Layer 5 of a small transformer language model trained on English Wikipedia (8 layers, counted from 0, width 96).
A neuron's activation on a vector x is GELU(weights . x), where the dot is the dot product.

Input weights of the MLP neurons that the questions are about. A number n stands for (n - 500) times 0.001.
n8: 514 479 510 463 420 408 443 498 559 481 370 572 521 504 430 636 528 328 511 552 495 497 483 393 542 551 535 481 635 457 500 435 498 476 415 592 511 420 394 508 682 468 676 473 494 507 552 643 319 441 495 577 389 485 477 442 502 381 538 385 447 490 362 515 563 509 453 621 474 473 514 583 401 531 493 502 500 377 500 547 433 714 507 482 524 348 586 517 485 483 332 624 630 325 544 449
n41: 331 430 361 485 399 371 507 259 515 515 637 558 636 500 575 366 528 663 478 596 511 310 515 361 469 561 482 550 593 433 445 593 603 153 647 572 598 679 528 560 578 658 603 565 385 479 451 655 364 478 826 618 439 493 412 639 548 496 427 333 514 500 552 381 741 597 286 617 366 482 524 466 554 529 611 359 651 569 361 271 486 511 326 509 406 317 566 316 385 511 542 733 481 464 646 403
n44: 432 397 559 480 561 624 426 618 552 452 322 509 643 476 372 607 376 473 471 351 500 446 334 545 384 714 487 484 565 558 553 471 444 595 548 431 485 531 525 431 488 392 516 405 500 440 423 648 516 436 487 470 182 309 621 262 581 500 580 709 428 660 671 527 591 426 426 624 555 318 469 558 565 650 598 728 586 623 666 396 422 490 578 487 526 326 563 612 320 315 401 513 402 357 326 700
n55: 412 395 573 517 495 462 416 396 521 507 563 520 340 453 363 382 495 321 517 517 566 587 514 601 533 494 394 741 748 524 437 514 669 584 399 453 292 402 489 530 555 668 430 432 512 549 568 439 595 391 329 497 557 458 545 606 572 616 735 593 514 577 486 683 611 453 519 660 539 566 433 506 556 494 397 412 473 429 380 529 503 620 469 568 463 467 500 615 416 491 486 535 529 429 657 441
n56: 485 730 479 513 565 548 320 500 547 513 630 512 575 538 485 635 352 461 532 516 497 529 450 614 522 446 447 434 490 478 556 598 423 359 550 614 524 502 518 397 638 479 421 464 457 537 465 465 554 542 577 375 569 440 527 708 320 647 508 442 641 482 490 388 590 367 505 574 533 497 623 484 587 346 436 624 543 482 500 389 609 623 421 452 415 415 631 559 325 377 523 550 460 469 442 505
n62: 426 604 445 472 500 635 411 567 765 530 435 600 351 383 425 433 638 552 195 443 577 529 717 641 474 326 597 621 700 441 308 653 549 653 531 492 552 689 569 454 719 457 421 337 490 408 523 574 453 460 531 573 433 409 608 610 569 547 673 378 516 689 313 378 507 397 465 524 263 476 440 734 472 705 300 686 400 572 315 464 543 304 234 716 381 332 632 330 295 528 365 698 447 323 532 635
n97: 338 446 513 650 694 488 600 415 532 590 526 431 648 555 525 381 545 517 571 744 459 588 358 523 582 814 767 353 466 555 344 352 366 517 475 660 15 468 401 300 643 763 597 389 511 627 364 558 534 509 530 578 419 338 568 466 365 413 669 579 370 789 602 504 485 346 541 474 467 526 431 725 221 728 492 305 562 573 471 570 74 479 517 619 559 361 534 475 449 136 541 627 435 427 418 462
n98: 470 636 488 697 389 548 481 602 401 471 513 578 431 449 401 416 536 203 470 436 506 289 616 423 417 323 484 405 607 575 428 534 399 503 473 364 541 471 596 481 567 602 500 624 516 482 521 561 472 639 337 621 365 500 760 497 529 385 605 646 451 415 393 376 420 566 467 358 321 440 509 658 497 574 650 349 431 600 460 411 576 488 363 604 553 366 472 376 525 512 428 736 465 494 525 311
n101: 309 530 442 352 633 663 528 332 525 526 528 645 632 491 558 417 527 524 485 461 607 433 705 466 441 493 528 358 469 516 417 674 467 493 477 611 513 596 444 633 535 329 637 383 453 421 367 587 466 413 697 630 384 493 594 486 409 762 530 701 619 448 460 461 711 500 557 410 352 514 533 496 708 415 331 647 717 617 588 479 412 571 699 448 572 605 472 442 381 452 350 698 194 347 410 380
n118: 468 568 365 663 682 536 285 603 395 531 696 404 521 537 474 483 496 519 513 432 475 451 560 379 674 533 515 489 507 599 688 562 275 369 418 446 407 431 693 311 500 573 567 294 293 447 489 543 504 725 844 436 488 349 604 562 323 507 543 583 526 672 535 295 418 569 138 369 439 391 482 657 489 610 467 698 590 678 522 579 348 591 456 479 301 399 623 456 291 459 582 550 708 407 493 548
n119: 492 262 389 371 678 635 369 600 593 384 492 446 358 467 385 448 593 818 419 385 593 442 464 697 616 672 435 362 508 548 614 250 462 563 438 613 567 605 608 425 448 723 508 532 424 450 717 352 508 630 635 647 631 320 560 650 573 539 577 414 547 715 473 467 568 548 294 577 723 410 534 724 365 401 705 508 302 781 393 414 657 496 303 541 576 285 339 524 222 492 279 765 488 585 447 508
n149: 411 507 644 416 479 535 720 743 539 463 318 520 570 253 489 578 444 383 410 377 493 586 625 397 523 420 659 453 453 628 497 594 590 684 592 492 306 394 299 515 507 417 490 369 421 482 560 489 338 304 431 496 392 274 459 457 775 514 711 616 486 570 273 609 419 473 550 559 500 452 649 477 695 663 493 624 652 383 532 634 593 705 360 538 384 412 713 544 388 573 299 630 313 607 323 424
n158: 483 444 600 384 447 500 397 520 427 539 421 500 591 487 317 436 600 422 558 488 503 476 579 432 414 589 477 333 412 503 389 369 601 409 553 626 473 524 425 440 371 328 577 471 498 439 651 528 329 506 426 426 613 589 427 449 380 506 464 530 705 555 577 405 533 685 603 523 649 462 393 461 309 252 310 565 615 564 568 494 633 401 545 640 330 515 456 471 580 535 561 486 530 480 380 423
n252: 389 461 351 537 688 525 549 317 450 453 601 474 535 480 474 401 475 681 435 474 518 598 507 487 331 643 716 309 456 398 539 460 399 460 771 527 524 479 532 650 562 580 385 522 446 468 358 500 645 437 686 511 360 349 534 678 373 511 355 756 772 556 518 760 474 616 422 429 421 215 381 732 547 431 406 421 375 699 475 346 514 446 402 570 518 450 389 515 522 548 233 504 692 578 325 800
n287: 453 416 472 637 488 433 716 514 503 465 475 358 636 412 488 513 400 403 489 601 444 535 447 533 693 545 403 361 521 640 528 631 457 528 623 600 543 428 521 520 583 512 539 481 485 567 498 460 502 446 502 633 515 570 568 597 485 446 509 652 512 439 357 396 553 516 533 522 408 407 436 532 441 431 429 467 523 435 521 392 512 581 380 416 519 510 573 505 440 326 507 507 542 473 320 619
n304: 389 564 555 441 600 643 419 527 620 228 549 398 487 535 339 516 437 445 464 454 456 479 535 525 459 380 605 432 452 254 485 340 651 326 694 604 461 355 533 525 629 514 565 345 473 736 423 470 429 549 729 482 533 472 510 687 345 513 670 592 575 601 569 252 488 474 400 521 507 659 317 625 654 486 510 181 533 604 319 391 490 510 547 500 307 293 573 452 449 542 523 619 641 486 577 527
n315: 411 649 634 368 383 532 582 595 458 280 549 569 605 523 609 313 443 621 555 376 614 444 574 523 394 172 629 565 717 358 409 616 385 442 581 279 633 661 479 397 691 751 379 536 604 489 263 268 460 619 659 713 249 310 575 670 575 575 444 504 457 522 672 541 480 480 443 407 457 496 434 390 467 540 309 333 479 581 392 485 489 662 478 614 420 473 636 434 435 489 397 539 522 437 370 587
n342: 542 516 542 562 567 671 358 415 333 534 546 428 358 495 535 413 456 449 519 503 445 335 503 544 446 463 557 534 466 639 608 479 599 399 500 606 527 518 575 475 555 505 569 489 419 459 415 610 635 486 373 401 494 452 533 635 451 510 539 651 508 600 395 547 514 542 510 313 579 634 325 528 431 452 437 581 523 567 511 503 503 590 542 459 428 280 640 620 343 632 472 611 382 403 565 276

Each question shows a token from some text and the vector x that enters the MLP there. A number n stands for (n - 500) times 0.016.

" –": 508 488 529 601 531 516 477 468 487 506 552 458 572 587 502 508 567 499 550 484 401 560 492 556 486 500 497 473 488 515 517 485 483 504 510 595 535 482 462 444 575 574 470 499 727 546 458 499 489 549 488 517 422 522 478 497 482 482 515 479 547 475 523 539 423 436 499 512 478 478 526 481 480 508 490 485 482 523 493 593 583 490 498 106 461 439 432 502 498 490 573 491 479 435 508 411
The two highest activations, in order: n97, n56

" Makar": 414 460 558 524 497 492 523 530 459 651 544 547 551 548 493 542 529 504 502 493 464 477 524 509 502 567 434 545 488 523 539 505 459 480 471 538 532 524 524 436 402 505 375 541 835 461 548 550 475 492 382 417 526 588 538 463 540 457 460 503 549 353 486 513 416 527 537 482 535 530 486 481 501 471 518 561 509 473 490 537 427 532 501 281 452 495 444 536 496 478 543 543 448 467 404 510
Which neuron fires most, and how strongly? n158, at about 0.59

"iya": 426 464 532 552 449 558 512 509 501 729 474 519 445 584 481 535 442 511 564 522 461 471 528 473 462 519 416 446 466 481 488 435 616 492 418 513 517 476 515 479 514 542 445 567 798 433 497 519 427 523 313 389 585 590 487 485 460 480 544 531 523 431 495 473 468 494 566 510 559 537 494 432 525 474 487 560 473 549 512 409 495 519 469 382 476 516 444 487 546 534 512 492 475 505 500 543
Which neuron fires most, and how strongly? n158, at about 1.7

".00%": 502 522 553 516 522 471 570 500 445 552 514 499 465 516 535 507 560 576 514 469 461 517 526 632 462 440 388 479 580 469 548 512 511 549 502 553 529 413 495 510 456 531 396 521 691 448 616 541 395 505 416 447 483 539 369 389 532 468 526 571 507 487 469 483 423 384 575 521 519 506 529 499 550 460 519 461 530 443 535 493 505 569 488 255 518 567 463 519 522 558 337 582 500 477 505 503
Which neuron fires most, and how strongly? n149, at about 1.2

"-": 474 503 544 457 599 484 502 412 462 525 496 508 528 546 481 480 587 514 574 538 422 553 536 498 428 499 436 470 564 482 483 557 496 426 465 469 558 444 482 526 512 579 474 503 743 514 473 529 540 518 450 473 400 483 508 573 480 472 525 499 549 528 513 638 373 418 511 497 454 423 561 423 506 449 424 518 480 530 506 497 504 457 531 192 495 551 417 564 563 480 493 526 525 490 583 544
The neuron with the highest activation: n252

" (": 484 492 517 481 558 488 543 457 491 650 552 424 497 559 448 544 631 491 471 491 419 566 468 506 476 499 477 458 499 464 459 519 484 522 494 539 644 485 493 476 555 560 465 528 783 555 470 479 496 459 481 519 441 532 544 540 460 493 441 545 579 490 497 547 458 484 496 480 464 481 464 593 442 480 484 488 471 535 512 493 556 515 452 177 506 489 443 442 502 501 506 456 522 460 499 511
Which neuron fires most, and how strongly? n252, at about 2.1

"raz": 540 612 530 472 479 474 508 564 490 534 560 528 489 522 540 535 525 452 510 471 396 470 489 469 448 461 443 471 631 491 544 461 526 517 516 484 523 487 444 451 520 539 385 491 767 486 578 515 511 492 343 460 600 571 508 533 491 475 489 476 572 510 511 565 369 527 512 565 508 480 561 441 491 421 429 515 518 505 503 553 459 511 534 228 510 525 519 536 530 419 454 451 487 446 568 456
The neuron with the highest activation: n55

" not": 531 513 495 494 533 480 445 508 479 524 575 459 402 570 515 511 563 509 527 489 461 477 498 558 467 433 350 476 545 506 485 486 494 513 529 528 611 494 497 532 528 568 433 474 750 504 542 525 439 626 449 436 391 489 472 533 533 460 494 582 559 522 461 427 425 424 482 526 509 579 582 441 454 452 562 498 527 497 449 489 468 483 532 254 513 590 366 590 453 487 450 574 523 505 589 456
Which three neurons fire most, strongest first? n119, n98, n56

" My": 575 495 479 465 574 502 516 441 437 675 503 560 509 457 570 533 506 600 495 523 451 389 538 427 523 555 401 498 458 529 511 516 514 436 479 522 555 556 510 512 437 481 516 554 793 482 453 568 477 518 464 433 506 572 492 492 522 492 479 508 479 352 529 570 453 521 460 490 500 571 460 464 489 448 555 476 452 572 525 506 488 549 455 271 420 517 449 417 491 511 552 495 452 472 466 561
The neuron with the highest activation: n41

" Personnel": 473 487 507 471 497 422 568 564 500 515 509 522 492 543 513 586 568 579 493 513 473 462 564 472 410 480 436 487 574 542 423 472 440 468 514 512 565 473 444 480 601 477 411 481 730 576 463 512 508 504 416 474 574 640 480 530 590 509 494 395 486 434 462 538 394 516 508 493 516 527 512 482 544 520 437 512 554 505 530 534 501 508 518 173 467 523 445 470 468 547 451 511 463 511 518 516
Which three neurons fire most, strongest first? n8, n315, n149

" the": 487 524 484 507 562 490 451 516 506 642 501 464 444 494 467 559 483 511 526 465 527 497 483 488 534 536 466 502 514 526 518 521 537 484 492 505 514 464 487 499 564 452 498 532 740 487 503 523 490 511 551 439 498 559 503 473 501 489 514 522 538 480 482 478 404 515 408 540 508 526 475 498 566 510 484 521 508 467 512 495 521 486 450 55 465 479 486 488 453 528 527 510 544 515 503 532
The neuron with the highest activation: n118

" A": 636 517 472 517 502 499 406 499 475 641 430 522 490 505 638 522 503 587 484 486 414 421 511 456 518 538 451 564 436 515 477 465 465 465 511 481 520 601 463 545 473 440 506 545 718 503 454 625 527 496 505 444 446 554 495 479 503 497 506 453 482 370 548 546 427 498 482 526 493 568 556 446 416 445 527 446 465 608 478 581 491 476 397 317 428 570 522 381 565 508 576 507 527 471 458 548
Which neuron fires most, and how strongly? n41, at about 0.3

".": 454 566 511 513 466 541 455 477 496 666 466 451 498 485 461 481 499 545 557 495 484 474 517 522 474 473 504 531 516 467 451 535 540 450 462 574 547 505 476 469 552 540 388 471 825 475 478 506 542 535 484 438 503 562 484 544 501 531 488 465 542 549 490 535 505 440 469 530 500 499 476 542 507 537 551 506 535 457 459 478 521 506 533 146 507 456 464 496 496 482 468 511 497 512 483 455
Which three neurons fire most, strongest first? n56, n342, n55

"e": 623 518 483 468 518 474 578 464 513 580 465 481 419 498 606 449 467 541 549 556 436 485 514 525 535 368 424 498 533 468 460 468 454 422 482 440 603 485 548 449 462 522 531 518 854 539 536 530 499 569 357 462 555 456 476 538 521 485 500 441 483 548 486 468 432 517 545 507 484 526 495 387 508 527 448 548 469 493 493 507 496 432 489 364 441 659 458 435 529 504 498 482 530 545 592 506
The neuron with the highest activation: n315

" Pre": 512 526 489 486 492 459 520 435 477 596 546 535 504 506 528 501 602 494 493 544 439 436 506 482 476 508 376 478 612 489 514 570 466 517 487 516 647 478 594 523 557 506 431 541 691 473 582 457 399 476 418 517 384 610 438 580 548 470 485 433 513 459 523 523 453 461 584 410 523 514 463 497 531 454 451 549 460 501 471 526 470 489 506 234 518 606 452 468 448 503 477 515 482 508 606 488
Which neuron fires most, and how strongly? n98, at about 0.21

"|": 485 497 597 570 537 445 462 456 488 723 606 533 456 459 500 496 457 531 483 532 541 514 506 566 522 473 358 496 478 489 491 553 542 421 472 518 607 481 518 473 463 548 434 509 696 437 514 552 442 477 523 472 579 537 504 553 481 482 473 461 479 480 481 464 478 493 438 524 446 564 472 534 600 504 468 517 506 500 515 493 514 509 442 199 477 453 452 448 451 495 538 525 492 514 569 496
The neuron with the highest activation: n41

":": 447 513 574 595 545 504 644 450 497 684 518 500 481 506 555 455 504 532 458 426 385 477 515 624 470 491 434 542 547 469 486 512 487 540 507 498 613 464 543 438 481 507 447 499 761 431 542 518 433 521 436 496 421 462 450 506 496 528 465 544 515 507 542 496 464 408 522 470 531 478 499 496 480 512 496 509 438 560 506 507 452 541 502 234 487 503 496 466 484 546 568 504 474 509 432 475
The two highest activations, in order: n315, n44